Layer 3 of a small transformer language model trained on English Wikipedia (10 layers, counted from 0, width 128). Numbers have three digits each and are written without spaces.
A neuron's activation on a vector x is SiLU(gate . x) times (in . x), where the dot is the dot product.
The model reads these tokens: " 5" "," " 2024" "\n" "C" "amp" "aign" " website" ":" " j" "ord" "ang" "ray" "ward" "5" "." "ca" "\n" "Med" "ia" " cover" "age" ":" " Mod" "ern" " Miss" "iss" "aug" "a" " question" "na" "ire"

The vector x that enters this layer's MLP at each token. A number n stands for (n - 500) times 0.0073.
0 " 5": 474547352652469507473700635506523798562465658392557450483474452452638435552755429550497205567449352572435335418665656598432591407555388515583650420641663476429682413440381526676394570551359589461523583510175360370651660439551343444380665315390343534625425638586647411666400617449557518276530251546456851300465830595556300688347535466568288385389481532409699605534428324519425553504756
1 ",": 590534457576490601566666733357393700392516776303493355434370684567386423449628435674581355348386448484405429461690667517307598446566558688591532270686657584581632485627499531597542510618365605545457478831363405466492640647521312482583635322404525472605475586380364372501357511500727501195576425678371647514597731542397378633431581421547367424436260650446627579323514527662623528693894
2 " 2024": 402456181637630429430598632576457791547486626494768333482497723577570349595731493540551484404534324594343284389512537438530638397553305660537739433484640483387699425654527416686446560712469467572536450571326495292633609502330538747376697535522456548719450345478651561700294746417762626427357379654443584393635640651301403667391454425553514386487222604345478546501479547548472615651648
3 "\n": 482453442669474583458520651415416629454604660566475206535433634626536403426557560482427369311601437475460411435803633356407574497426507679293576403581584473421756400702420562683669455621334634476524421776367454394418487443470469710586815279354471554542422555252468485457413833555585561323502471716361662506562695580384451581458592504474446196325300616637659605357364639561703494659767
4 "C": 516546569757518684443591525386564551598511708750542239594377605319704286418547620569716499386410316449388343332595509569644679543612382452403430569447798442355684479557459387709474444397430523373455533660508397258446450464320496668505256524204390526734322444528637346541494622480561690327342429594485512505832567601382361507538431566483328463349426576466682690495545603640631423800695
5 "amp": 552567649522660346279506700433483544582431457634457479483419502512530479801292448597515587436321264541543591690637714690566813669486454639358672440423571558402537528581400507725502496500586603506347572415457621443346756375024444418536326439211595270643606611683613432385492561558647562373625405432606316414398662415495443678652421481670642334519567576437655490475452475574571321739712
6 "aign": 602466549584522365422517721391446678527499387663734456575330635358549470734390341679476546436421217459501426459690611639569557454587290673469469447488627418375588549420533508532416395519419676377698432424378384393492708395349369730606562274456451687584460285392691256578509793455716646266479506519356317306425631560574422703509416397700434462451445533418761598408649608696499201698555
7 " website": 498501437496542390340542577253346611198382589602816453537477644497344287576539329475413608549549287396471531252730622393606659659499257457429508406423792521549438349543621506471504556417403611478542344602350436499644621409476448717570579266398357633644531232575582448661511757512730608286453356443411484428559619675418578808434562334661475379476261591479679589436396549593480431716568
8 ":": 647546579629638433281589666403451691319498645397679335319553541514345386537490362595375318490435262503441518217740512409536571530476386501411471385465718433623532581620417662499624644650291465485545474690475317337495425533545337615757485238290406683626484401479485473638456441459803439329491389628279557726445582751340524651440690422618327414534607613491580497149446595591585412618721
9 " j": 592526421521707440377659481432582748358555647703739472595558587532662372651602289554382282371544356337541680199640487647682555538325445307405642334473835452528788539562628535581502536517554494479467490634377421570519638489508475684649185491445281547522581313699732559401499698586612557418455528626435697497642657440482542597456275398627332373473529595464690725291548658479541434492619
10 "ord": 716643491463577489565648580451416488301577195496645579392449605267472534528518396518458400360377111326659380501670790521500565320575352485405562134489696293536587471541355480513424272469587531646768570532466411418645502546480666452496426339371433513245648529483651435684645761382525497312170451468353402427263569431363604485547522593758505454375464579532498525651440616627481530266638
11 "ang": 658637538481631363496564583469579650598647614572725577468458651567587390727483496540464449388515204446542459415642478520382396457580322458533663428480806414413705511333411518563773500611435673374520256495302421568571676453406725619700582263510589476399633660374705425661451579431547448171478634507666504448527533422598597600736349426727446549394361595532622215514588517702333412805701
12 "ray": 662485579628565503616627572324582749392631419621533399597371639442487369587684380552597460441518353396531374458712555740495270574314291404465443500472794536550420621405385355457479644731393612403739381633556281621487423542270234588592627309462549619537455383514662514633509757369574623230434415561385447302406462622495628724656401447860453405446407577390654435670404477508279572623693
13 "ward": 669524416658523517353640706444483540424539605652635538493397851574435216454626295550590455310431340530501591391611549726467717424422408406567555305509585381570512527431507394613494245618482840340717268553444441611712427572377276679610617403467537542481310341404647425733364633515543445290373273494457543422375545584501446626503488462765399418265341525514736319410386549490261358723643
14 "5": 526452552549516454293723551280697789424559506523664427563370735535605295547592486626429194365330316554528501397509512681439521500657500406596723537563670378603568557466445332569528595645437637152560492601295379347519580416391498704581725435276330521554462527493634592738534687367717427363533188568444711358463724661588354692522396356662390624408431550515589621484357430578380559662629
15 ".": 463522377455685477604788749358478676315558734480657436423569528623493496610611514542577258463525342497601533313585529635384636662435342446578509276500768515546567466643546489513501567534335508277359460735471482453452395465539404723681529262306324642676491498426542440388392664482595399203353356792396725528496536615517355673376502379613267379431311568507628742244349510564517522545757
16 "ca": 631420376770693626567904450433703718383591605637508467353525543633454352445446542638392440434376418309621421425660490810494516663380352602404463236407772442387593615704362501804443497539337472368668376676470628469581422549368514634492450193333410417526568368430632416682514538254478455363415354728363549359471448501381553611570413465582411519373294564570765708459445506484612471668663
17 "\n": 398432426550409517501679628325407572437637626605539255596438639498501360490603543466406344336638409426479492459860587402419571474410470703278529388579529447519770458674411582686726479568366652423534414703378412426472452454495468685560732356298475537508454558252435501464510817514551535220581289651365604572455629576395457565405595519459419151333371684624631573315415618593748527671773
18 "Med": 591675436659385552286600560532449478642547705793579350650436484377630477624567617595460578537582318409552583563688473494733602555559324396524646323385637374414468611618571558681561527422478631475662415344327409382644475305494512368559520452412321636325372201562907355458537759643613629301459482524405521580597624637409440747620404252568453334358460711321550608581498634728565467673655
19 "ia": 734402567512543489520649691465409538600395602747594606604515566483602402495448512571433546428496304411632413302659466524476692646631322424559597293680687347356522826411499543555546416385473709331738492428543491312605620499335387488674695321433362567471635489419746373762475754427562433329264601503423677318564590466596574617663518503502487580740505515661559660408386504739652456630876
20 " cover": 543574519516536602372579748428480646410462534739654443699423708506513403514566264480531429500610349615736728409604650799625710659424362403449522437428719435482664645472620636609619583601314597426612434620407312435540747696285382572609601348378575587459322294469653343563342685374669540347511346471346563393453576618336349718439465442497411263253421419583642495590586673579363706684563
21 "age": 807596685519519777331588585345645582396331445612622500557372733460379388696717344663647364429490267510703488409604598562499606540536328392490435445581617430595522528413346325483640556612489730332570451571614123517415553629466422580614819300393420367745368368402726406695323730389475417273504479648565706405434507566451487728520552477624554432380577474398538568577540613543568458605637
22 ":": 675544502571605456402507698495452540534409699475686317492633466456397414522504423663488388543357092505588598309792545426514611519499360448427540361584652344542507640631422646599620630588306511379588534642478285418460495520559369602687603333264434560636458384444475391692488587560710459338506480540273666732348579771381427624377753467638328389602625656428613559209440629648598520585785
23 " Mod": 608524484515595655361588551366534568377562569585491527646354602344720477588333375421380410607431246483367600391719559671514578522650351429599671405489805539360594592526795478634467506316427590402624337684185365418548591604308363573497395509543411373573538395543756178569501639615668502248369464574543380545625703499596397675552264475661463185317407587542627616574435622526359682667610
24 "ern": 776574815729551524771437557480446684440478535695548598672313559330518481640233527524433570559633295556411366394636471553384594457627308434561732355610668679425524571551422347441432435599415452453763523535342325388353693555322339618655434360465581437408370541468669384679378516552545384358329384627591441361404525388338507622540297412675661544193242609434703243391593682400465485527526
25 " Miss": 613632455547525567549557529405436397534306724684512423382426797593644434717554447471490426558455120517531557409716545715581665342248359415551756438585622419498609549660468426561461514484402619301551496446281271390512737561289260693563528558342374546452418423612654597641483794439524426320412385523309538236503570466441442576502272461742536363289284666405566520293471565567309432673405
26 "iss": 745593523536442594504520423548481480444511464613503561588488756645751602704496501510414523392359281622582653445775605624390613298529331386455694313671546234402638515582609452402476484631446614453547371598356312291504621493285286654591646486255485603478346487368538640875245710447671481380330243646540461310479458496434492407407194534644441460433390362531627388476621625287407527584413
27 "aug": 681539369731570409378741497332474729323579654625638643757375652514593485686457483477583572426380320497440518361721639504404565551530412456475635346524613362383585398475444419513549426509547473347686412439259441403596641492330410726438591588428501469824304327353602488624406601676776501329459246704643477302539528319267543806461385303684516464264437431468749468587438520411314513580541
28 "a": 710419344594598421434696545279508657398519697673512455420455594608412331551550566740476505568295357370488444275575586616358516494628428262620703368686527569452573605562252216383474465582336569171613432501454469457401667498329488814485606300257485587707589343360555499734504677457410385307450590586429612411621506536437571753587555391585635675333473607697750553513465554440596358715654
29 " question": 600599509478599360296625681291385648373595475644647390471481767427465324610639312438440563623505304464523712409744535641562561510440376366551524328501670499595547391433542517639438544673379703462574528603270290498817530599353366611475580332457400634455306250386652376528392794432699608279362320617260496348506562373523462615347505310673442367396290462324517633628473578517359513647528
30 "na": 667662520541486481517783542356547760326409466729606390232437729648354368568553406721345505490487355407365519195802648722525539438525270399607459355612682343573500566592362255672431692583414636272491409464507410472667504603404422711581649369368279488515549280414706525667406640446552462456444452629289679346573545364586561555512528377471460596386287487602685582496400479376419359605466
31 "ire": 650513334663706426311538636191432649325650408637657383209477778508376420569533418741249398409450359476446600305595664647523750557532287523515545370465573383590421403491407430622462551451505647335491423520455445443744460708358458633545546289438518582722477654214585423647439824546464626363394376766472683374335590685650505673426412569629673492494538415457515515395405434552416383466709

Each question shows the input weights of one neuron of the MLP. A number n stands for (n - 500) times 0.00084.

n205 gate: 393368428521369517510284262534486598548483549575348552429608346746514599715279473355605697571359448636747687413524422465457694530375178555463476440436724415362436527313518594467383593378421451569421460631454712393463456282600486560555514553399412322696439673412565527418435335476565725517358701487621554450462383400260401384497479537694493514584320469480531558479517431434375504570540
n205 in: 447315591522470593567597407506702583500470488366518512525457563523521635614473482532384422457397445590503365497410566594588404491609610692350542488391494599562506530392691583554220470598479448488488565457442543470524299488357449166611570398331461419515446467285422545518451400567534463449430412509485553441552605371442437337550542435344640540384538646244652383346509503363625426518281
On which two tokens does it fire most, strongest first? 26 "iss", 5 "amp"

n249 gate: 450451648419426531479489660541448311597382353442588459300413497360507558804682439566422694536624451558531554517742296267380443586432608514476355556628496510676561379535167455477404594381473399603513534418523486608604599507514432630507577394375544493447219751565716359305539541330507302586517695204351604608552430436399527636567593452384473361570567391490534435483617558573364472549638
n249 in: 394524550356546416462564512528372399528433243374371715532390562593232191475597429491497574503382443404618621696522349569518417560290630577667410456497354537570529409455581699515367538601516459658533713453416481558658255519400404521528443449521390407647376393543438491491394456585459553534613367552512394406613437433494457297371478497407563365408467623430633417357464525560497484661497
It fires most on token 29 " question"

n305 gate: 524682609433512590352584500509544378453518284331610481513380435376432537240600596393620386430522386339677364598713309531557596413564678655509500281582573411491461567580688551423509550540565601522458259488664561518485543589440500627410465519310475439521543426734447484645509416412399491800409682591466573506330563503601571623587593595624361428468400438488543636506488528494475459506515
n305 in: 529252657603575382357421567488527300544546449526477468537509518546483559482316591517640410556574267339594500446623468607746558511529571518535364626636557687558371471706653491480553497442329473406357364483548685454514535554340497451412452735523576656551441462605559447468539429455466583562330648517459417537473531612363506506486677358515403545695337520443532529488500579601515630455370
On which token does it fire most, and how strongly? 22 ":", at about 0.46

n192 gate: 483558472380562514271661472469465521397230385259584355592396637733623391475500518598500682513606593437440486518500461432366285452375633535644504594580572546382658677406423654497613671357709475405362625328816642559542542413621384593309543681285343452387595538497602535475480574429520357394668581351496659441343301434615717343486663458461414468514362426628433244319521546518561594442566
n192 in: 338478584514375684615303454352487661540602449507378547150531503390417617330510297372576517358534412404433500548556659814286434600309601633527446408474473477460611562404486429408567328397453442440481434497455517339562727655321467233557602689622563465630327556550387493331602534463471419507398475405426742582564477552391619461506295513660506409595594347493563633477370557598510606551533
On which token does it fire most, and how strongly? 18 "Med", at about 0.37

n219 gate: 412516618476374409469510443241432546449533342407756476570589530651633446550510433642520490633774442721621733517443393541471486647248641591266405813589448380414454662659658521548510276477584510598497493603471666672648631510385386516557367524467417545683520483577463537590548571520394500628517500596639510500320503434469543549500514487416441350349497480474457597595342816483291407572378
n219 in: 584638426681321340506643484633802509439660484541509551513510573403436430548607669660304452557684536430532425435459430594512619494563460580627403428481405618500437588582433572564244626516365679705384456424445536478578535638377433394407386451576433380652602475341529490462705317383696481568497534578477416306587481519572379531466664519586680416389400681506226494423538599659513467516380
It fires most on token 29 " question"

n161 gate: 494511483491480370450563517472491602459347438543503624527403669424457635489475563467503466372541330511307427491726334500419509458599771512523526609370338609560578605601641427363364547563434509656453452415622444494520477651453623615713506627449631509464549537406543290549582376494387518295556325407346444548279564390538523553458442432575427509606492574396420491269494379477535524506472
n161 in: 413434538385452396532482520520451313468438488517332289404474477494671483532387491511412506582425491569517674535766557500511607536712509615589538559472479486579467573319650333637627477529543579555514670503486580732511560565369672562471523509452375605707428631446609560491599751462525517572322503590636283472634455435436400531531491381486366491491506494624554360431472601395561491453429
It fires most on token 6 "aign"

n40 gate: 607564356483434500378503676490644375554372326526437376434490693477394397520314596487368460560654541527497415503457328351571548626349458463527416541503647444566483444644267602360573466530527256383545425497625531523356477613369400338460398445372487209519394734626443477659401651392666530520649643523648653533463458441375338693358547434543400561592597407484384689399594547439524719272271
n40 in: 485488636361315418306454587550500472544660670615609415386462293524338475688555519298463506393487433272352466570441509500457471430525503359437566352602612431683546389687402462368541459556616535491617503434597426374327309584503500531553484413370578497482243516537544371484380573624545471636583259574566604568398393546526488600445516484428628653641690522638375444601491572459190500442389
Its three highest activations, in order, are on tokens 21 "age", 8 ":", 22 ":"

n123 gate: 551497629590428469461561455514577490563418400490466510717518413283414323490292535533514607365472585573458676132704486623564439483315605389625458571599429631418645486486700461367692500466406744626510565304674590367476497414732621320406394568490524453564417517776493396559447591384331511269507723582367524592342679480394693379449552510604385458482524652367566680566568591616606411316360
n123 in: 426730713618551587468475534555598493437394500641308448507451469338645593383527528477232497536608444566305710504552534525348396681449442472535507642507532359493514391240612345450493658493351416396775561570533650452486736596426593510583697482674493637416625641713521375676225500640632496549718445466500514704346331507556559637628382634438480500542608417327696441434334469542616539581558
It fires most on token 18 "Med"

n119 gate: 572429574753686482536536427753334576549334622493379429533650377534409518301514636659347490407373561402620421521486720457336424565427291647640387486555471653517555466619661343507598500556384582511396427396527493466679219565504668671405454561403566259439500549549447230339456479372544415564411526672521315534486575486389364236599539351430575546661421399363263500458565613735325633572338
n119 in: 377367553471585642487442340451472603425418506518412360429428792482500663506427282414476482555606409337528437673491368512587424730445610244503444569436446460509400439668420503650611500466571406435435582597452341582479546449413417488333456481345579420425426677405454586515350410359488416556500691476578491497631503684600662634431522680525335444535578617551485341460395648481447471472776
It fires most on token 6 "aign"

n181 gate: 535551414427545411403621415556471605450479406412307643478313723724419592405451489490711658507529644479372379442535606486541478534266322589472589605437366398430759479766433652503578597430418604624290416385391467601423493664547595389418435442381637688545465472444642358556585528295517572543676444392432417406482583673349630319452642525426386715674338504375320486685784788417374464366608
n181 in: 536673393579523490578583500618453713544451415434464490753595410234341636318461722458411457412423419417450549449573424723529552494431789297447399411565589421671451343531590514567690611543457294520353533341413651356549493476325404438387547387333500393458586441513573756543379436679605547503547594552537568585571552523581526564452289283540455315405344437565649467567549417432591425700323
It fires most on token 2 " 2024"

n61 gate: 492494480385492489386634506636532520517616814412588454467477366441389534434531594644534594443555401426687508371617469497500426508401347489509708450449468406540449593394620427388457517435704558612588455533453571542269345429581400517523398417557474557372729526338414727363590385410368602604442518528491449522599547562439494525391630401511411416453452623379494560364548408448316471640525
n61 in: 586494579425578658633579437413531512564670733334392463251432485411431621439467603374578449509607481203537473506536452525435622524518522333391537369461447582431560542525440330436506377596448515253398401416535381276422418550546491547497621459620437582447533425440382655470544445426317522598444570616494224527445568488475325479500521461524497408649648579289597428414640424438315341602461
On which token does it fire most, and how strongly? 15 ".", at about 0.82

n278 gate: 476438472236406537337260515613512558447479393528521584529544466494384463454424577598274445328453503722500437544469598522500401431415584660442562449552576439625584606497390531565713456653679647568722546692393449488397475586422648623373616570609628522503522503518398583411379503628588384596503406439484415594750605548503537485440401469303569547192500515473506482649584630531393281459433
n278 in: 476468546497524396494433500636426606485479487476603331433503500661564604515527418453530652633543484418383542300676500488268491450575436430579697425307531512424433326509433534526451506533497345414485428673597560353605264352466537369727525292515418373390488494582543635619447420565468562605525722560475410419506575509562451544497555458518545438328655354680561692478216353388503560662337
It fires most on token 3 "\n"

n167 gate: 446344372656473666573529445272493524653480690725302455450693376386534717462483431629401373503340602411348547518476545298352532687602532479524649468442348565493263470681367588793573559524528493566540561404487685652439445425472442446593395387626698389567294527452658359479408621563635476829588493486465345730430500392682404517467452316421637573465376425554551555621604555640482567567575
n167 in: 439506527503451553433623441389407357666387345536513589455681579551507385395626510510412490675673433375510490759303549396349708602545548546487444351432503556715655506581614530607510373490345373345664442572513265364578467334300319413536329524669523473414543644448629629539415434624617717546681684322560326600403616542584431532321483347500474490429529431574733356530474540570443653608490
On which two tokens does it fire most, strongest first? 18 "Med", 5 "amp"

n304 gate: 473393319634515556588613491319428439581488373365534587474380364382417444454476519327681445497453396420556467519577355450521545770665549578352603548497414417371484537433539386470432384438537343273672469467664420253479481513509410379472342420463420529358512386531525481503775354494654623435456533540463458658553479467516580497304559460478352387547503275409611411516521351396412570317692
n304 in: 465634540578417691485534344575555598604533596335294290428494518591428494449473368666410185323558500548461630525236539466403497541521509346623485488604469482410484497319484269488424491470470497473393393292421484574461536525659584671591608649479467601565394602386458515533396570668512417406439494633476527565368632326537629620459482413596532607352568557592443518381287467506543488540470
It fires most on token 27 "aug"

n252 gate: 578378481512523316543353717523481402685639410439523450456578469437508412313282294529663397656500449691381612621458489384373555236575596366416527355413418496625676391504576469449692686739704411485243485423330472575466607611380401627477609484923747404675511489481393810412599519263397399434745536417801522466465485361414443496426385511332239566523380363421584508388672592558477461566711
n252 in: 418367459545447558304500571560483507612357677711390531630603540526433534513706588513500426494371679638581398648460369747378521720427645601783456427656213463477387490455405521555388459634493462547724527322291315470374449486695409599673342385450339479490743443510632490389364303428597617493497585470302480367545543639524530588451415403567451363503441534526476288503520503356528389652626
It fires most on token 1 ","

n182 gate: 417472311622496485391596614405277358269678538496613366554395544532405434662551684454562430622675353404341558530298636376766592582344295685463351504511436434734566518420666526468326549606552459515493584496639553536438526378515750183326744629143398454410504551599445419662691325522263519481609566438608576638421547554455518546690622420312561504432586540424463592329579704358556371628369
n182 in: 532621690667520573618507559513500722520588503329375420789608556481474622705503365551447539503573510550573523574480530446448438593608694341493537615510541563363531656292690594491264463553703624507465304532510432643500603398567540658606763497467631483571579569434517440615383610560636661550493222360517584672419423377709398474503503654556403510666675533707454434773464533591554524368536
It fires most on token 25 " Miss"

n312 gate: 480480600577530497389355578412596332603520524486540775567604439560344452456654690500463486506651472524442267497724361434380496586624686633473541720483528486530486483289368552344603593608565334432709443464490458483661616577469599413165514630456402468735670446558462671585555366694438656448448478393325587681338537423667469398241551669660543465399626442557354693541570479400556588423440
n312 in: 408491507587526402582513335417598356438423513465654484588368568592255552639398516375416639592369381448529684576561519306272534431593459367549605424446483445375578481507341533475412556378507622803572522612575490494589396644523571551432583467609362598390351336587539370458208562714537437454556636484611417567437500624698503484383484461338569500765424319487410348716557552516391286460420
On which two tokens does it fire most, strongest first? 4 "C", 16 "ca"

n163 gate: 305627379470428618584655444633382425447598587678483524359497506626547412403474564689570570400441602506627397398380453536543467434668595485556352527555678471375509307458586611587588548739462551435531378565404455543581550488542318443547512609520354430383556512442406571456469329417441589358593386563618537465357420434542623480551376669567514429590646719635436599639672400443422554473477
n163 in: 410535509551503580628487634503269518695533563761373438481456690431436408402440280589564637500599494362318506463323543590679484476512625546598664544509406588442394470462423394526512574287531512534617488564482285786626558459584442599475509443515482628628325637482528604659412571447491491398491410530485317542534518284325415678497565470592411568522685271548469476518467451547631497503449
It fires most on token 13 "ward"

n30 gate: 456530570382421587514341313462563538609503332528269374536429371649479656687585614567517403381588543521552785443469521754483374355407464521444332407586543683531384586468504493726503613358863581608593637260342450387493493457454507598535557489641614620459556486462622336406570528369716320493500734671661565459429609245287362470662434431337564511571534483452361452482381479599518586521298
n30 in: 531440486647336587638626424531356394598490297410579430558582476571337483587514413517635604444507188639444643393313542768357381490497496500434609261483571531572398332536376418530416398410552454476276503480537572497483601604370437452598323780469555594490423303407361598635440468662427553325397401377598555599207459364585611396354805541309375426592639424462545476847497444592422568635514
It fires most on token 3 "\n"

n122 gate: 416368473538575550429337404497594438396388445556579688379619583614437670397503513670460510513584588473497487510646477405451331584576486570420483575651551381421552402524416473296654648493637229550602622490822528392611630589436626236560480641444536587704450576179307597603516480544561507440324475500567405748591633360422543571565627371643341436582604464285480663570555677544469527486546
n122 in: 553417391576604331416576516399593406413459572354509574507468567441487631382375506420453456476603461697353382337468605578363731398233326682468516539431379449478490431664590630567417364506670562580436528415386408534547430500529455646545484454484636493500363639601187586735363539568579409372568684654458534531587419425630471349382532563303571713461369462534633557532394378429321467454685
On which token does it fire most, and how strongly? 18 "Med", at about 0.66

n277 gate: 598627513329509327446409469584415565386589494720537576546561544561351394466334403434522652456677647531547436356394494732421432539574529422547443619592558522475369494536749720524541554404748433616440491479361448361457534455354728433481401584469547441530531550326353644419279465506557564503510352666412613396617527402596600597387418357335476573471540675497360693547607582624385535612389
n277 in: 540336570650712437645513560506468425423565435629553525451564421580415617670547617418428547371267326418376361677506538484426565460419543503323494442372542440500483369441586529645354462456586474360294541394531627488646269389442396475535436591419403526278528475654392643528409430567397532408613413475347556674574244565477478506515478362462639609458407377581591437538438716632697773574484
On which two tokens does it fire most, strongest first? 21 "age", 0 " 5"

n185 gate: 337322531494713581481211552643550421372463487316387422487387395527595407509488580497574595629590550438562440475531448456386420473588435454472506186515389392534439467325581506400615550614429528624441552450560305482594695506519481636336629707466273606539515525390546584611465578368488284690626383406575554442516316470528423500470547650645416513304464472315482482609346522550601401560561
n185 in: 491613559525412370563599417543717454388500393635308457401594623620509460620464463642472485445506271417463452566531433434575430431549500552543292576500525488372510491525307541444441525635509553460553433541580363421748485481615457476584487335515491616488642457442407509475765733622541769426456620482435609455450644533528543497563494311709422509447626635349429436789666546553340316472394
On which token does it fire most, and how strongly? 21 "age", at about 0.76

n223 gate: 512620512425593740583569551479668398460348444467404573601491488672500391415616388632205527405387605367427423460560476491326406415491538479600353708419422572422662551509639596465814712367604543518395386480418497342539600556469615630348571556626380522503321416440424536491407466543538518399423474443433491396494405491543557603470463461455565368680503494304551711564420582528481528326443
n223 in: 445512627429376380704773390355425299518512540423577548475476482512482389730571452411458309551400524482539608485458613533526475616462472452396452300429506363453462465414528546566413597562389512593649414517442624488550344568530530295578482441414657594421584405363464446473451479503597655455345724485403655459494596389421482323538741530491450454445494598688488154524503422488506494638429
On which token does it fire most, and how strongly? 30 "na", at about 0.31

n310 gate: 507451739504345430459470464384349381529478440406717699348589412543674639471525547440547442434507381493305482507464569341578553791118477321544360320583695529702259601515542638503669389504603348504507637399412560403435529609345759371449500654727453542610606681431471419314664570704462600541455446489426804482622586432347395489671430380620738541582339616457343536614446555429645489354478
n310 in: 490494637696372617419538467497627411490756531550724436528392410474507390530310444378437450446513331424554698493487500527416400322428395503500607606510350387609507330764490453602533621437370476370551431503683452415467480414517367386573622349378550237393294375596690583321704246429513341430459367356604493529429380572412613494604420503520432449656578348383696407537471493409473791619552
On which two tokens does it fire most, strongest first? 18 "Med", 2 " 2024"

n59 gate: 557399590573579320563519611518332546687543303509436403307541794361651342537445420408353334485400437574581503547478635365406404566460558528543475376561589549466248485462581494370708484392342437618530424355551583448597485510544342618519503557540488477611670423632509515676527413600429491534428409606653479649393364682374645452325475454389419500462585392615546377422433339315623519472558
n59 in: 458519390555523424584765553533533644242405673447234557345598825481404344573454566532628533751577503632573523696563642635578455510451601473411547510507497470516389471510448463605567436497460571660618274383590490500683404493430457413597605421700480548490490349559580427434357367466367685497365451643651545422342681393574662532429570415401665598432659490468579444510607354786493551344467
Its three highest activations, in order, are on tokens 31 "ire", 13 "ward", 4 "C"

n90 gate: 578458646376310631167443565410767514515475325558471544591537413500395623634514554496381413438405511467420614385731590544659470458432390696333265459475347420428504371526614463406624732301504448675514557517584759468436471616412536585248481781471608549670449666486405675438542431330420570430581473239555571511574422518393417707606376421747493563493291428696663601518322781618644627459468
n90 in: 416442423686549313246282324434621684540474647669361473611351433487470397530595659426599672364315615440554601731497566635506334574431514623370433616644425593246423552507566636379543476368450690493609405398487572477529523586473663598353517648313685535497627394570590487660436591490564459356354672497359575556463415259615374590519517368580549662326484503252454467477503443483463466537425
It fires most on token 5 "amp"

n197 gate: 575377520417474463589476487686361530507536438597407446437555480372349483463335648519780564513646606362493562486557467759546465510447440807413425403457369517583781361628380565535659415587443579524229596342591434440523429687456372447554606469460400426556443517577544315403494520227481579615575341629531493338619421493658490646490602577577559527483704450737383446686460382244239590565483
n197 in: 280424622402445569633333503455424571401377732575438490606600601375464487448477304307464412568365567693474333490425474480337588595448569441546424352461678572477445613618421747569589480594464497536751345569380568452432480348338464554395540412526676582395451552542451671493513513364472573589487335371503497712503452487483758373682474357500640473436426392487493679500365533873350611453452
On which two tokens does it fire most, strongest first? 20 " cover", 12 "ray"

n43 gate: 457523707394728409393661593494712454571437386593404385552712497503547380485454558579517383653674572564291583357517485482494442440480340482582512563451677552581788434624433560438447654433488500515576526444525564497696386497444436408676604633422695396395547416628676459617422580420514643494646555408535543399414317440375570537489506532459457545626554518517553360453534429485428630443509
n43 in: 631736601549386440462487634481576701509469410344509339559631393307422534563463353672612684634652657466399531372397291595503542479407319572381481445441442693422421444626375436533588627484387726513602435575512623429429431694687572445509577439457606542753513466703550456547356503436401532361356408506658340509525384399289478430460509516472308516430546497469388512449396393443449471551435
It fires most on token 12 "ray"

n303 gate: 473438642494340724432414573473478440343614597539291315417615653497500515460686485677379597517469650473583503522686445367443500542449478417500568544500365238570490485683589556535448574500503407632356349535385434476521326595645436425650438639482570490432402491284503289311506595531482348281631494728475599437438557284425540538446485579424390472547440619500409454408374515475344535481545
n303 in: 352565415643373558523329642538412478370503639462289363382569477513490629413484726403429365451454484429468437441596622444424483381599331442539630308436321516666507379470422645386481497616464631805450353602690563487516529467464497431503530417685712231406529561282235642458404471520376497549589551360500427316356598377622545381387510471565406533424418613541651651503440630451500387483580
Its three highest activations, in order, are on tokens 3 "\n", 1 ",", 17 "\n"

n149 gate: 539390650569429647541387495615492621414374462569492551674546362477408513513552378528721701324626503328393562533426624543518475624565380441519618456578538352489600497423586389609455551577644322532551490454495563513505612495462410588487511497495555447614553592413652375614584532516592519473446500644540440497538510588495492315487497471487539470343588585336624495388360479513627434367503
n149 in: 563522726578325444378409660419597581388420652543483521549366698554613529363638555615465633486341444555409517461480372536497246421428424418526297425598500645589396368653454598522638592497509420550500563472492560471638485389571459480509556482419483351548570494517477406567372576453288624491423297388562737509595557571396512635548679569430469559369583384611407439544457541586345548637517
On which token does it fire most, and how strongly? 21 "age", at about 1.6

n32 gate: 370528541805536452459473349675582482768471716599493411385718493428507430629398264496617540549481380400363352511515588507604596561394604674437433439351504629478342464428701666595485253346341477659610824422489210500554533256649459554418368720529551504417552474445470600316394281481383204440436508485664522377425540366207551482504444427548572373692442426446592574615460270421643694560278
n32 in: 310480493595399767382493446416521625572544475578351483450416681570565469459557234714703452536424545613318677570364347528490666367796461373371493535581500425473586476398514597376387507442541420582467540605678521470409551489372336630445646683658466450424486280459476592595415397701516361493587399644693554534413570614615381622414448547595433375849437551681503514521697514399458215577524
On which two tokens does it fire most, strongest first? 10 "ord", 11 "ang"

n105 gate: 423482430428413415404478527572711488614530634515443439525385506515488439518697536518597458440583481503359589370485612525633358367368360579676690512395647467232433533425481512352570448518396478417453380669350465425452597469592579539369584487647560510651369488497613534445500491438547525512698666315460592351423447542370851562550524425527651475363387539610394400724512335571546575435404
n105 in: 428549422571531577599497523604440500376385506358418512527538474525685705531651605569486599262514401497583503561347514361533592686218294414600451482486304545460628539420569459424483460455526599615590492648599429461708477547523568341434517488579370551544554378509549457679541652526508544399637434562442531405471589427619557519558299613682483448375447423553437474552494354494512621599604
It fires most on token 2 " 2024"

n227 gate: 506576464334426365600582640536434513424645658311552573660403304599304487526510503566659503568540720490434462500555510550564649535458431513605295645600577500464329294672291427409484480464428420418569477544579456336564575517669359545345527308526659524586185461536477290641591391576428384434557445552589433529480446368413608322465437542618235507440567445619725715431606408723447551373523
n227 in: 411643503363509633695575572481630519363652429359584586428372434432324494582497324713494478613659651494418512285494572478466533372422384301538328717512490321509484401386424343443408663447528561478612478524497552410618585552513563574449465575488572648626632569425308399487367395315506590259465487472398506587590522435574491470399487469638580538342540572309158626357663516426445513487466
On which two tokens does it fire most, strongest first? 15 ".", 1 ","

n58 gate: 512590610357330576309541551608524578470476574458365205594451548677497370262568437459440428546445500587643411559407437555438516538616256455352527698524429455661421562428626500535552436581491279488399446454625506476435518463641533618573478578536518535573666632554394488398405558589497518460368475562561325432712653577377446561538445602295559635448382596207470413351533545531525453627479
n58 in: 606520515460473258221538323509512622564366522431440306478537572418434488563672512401521497391439712503533488531452524616518612529560453449590667599550525539610437586497440442425482570602564337670448503526450512622571606394576235580515543565670605629638594284563763358398607391586408359451383481533479320488570641414571491544538558536545291528392503596373356428448468439601540671580432
It fires most on token 2 " 2024"

n253 gate: 571488242650525462497549478660369509391494429425456567464555626552393683393711617402491761290446348405573373458528456465411526432303265459402526435441471387647404481507715503557347407396494574748436375282402431609506424438407494410532400634331588523343573723443449418459361411503670609510519603394471568497417503488539793561398548560566528465516485487556475645411488430394664539623541
n253 in: 340576718299557433472535588485540443472440547461615488551571384491570476384470394541461567604469537552494694624300621454562405583446685531442500272494522545379682416569583624558509481603424540479558569389497453509464604550531576717353571682341424354619527379542698448649442558383439358509640378455598706542512307604627324471239399440397441348475539536515676306475551515370419484581521
On which token does it fire most, and how strongly? 26 "iss", at about 0.47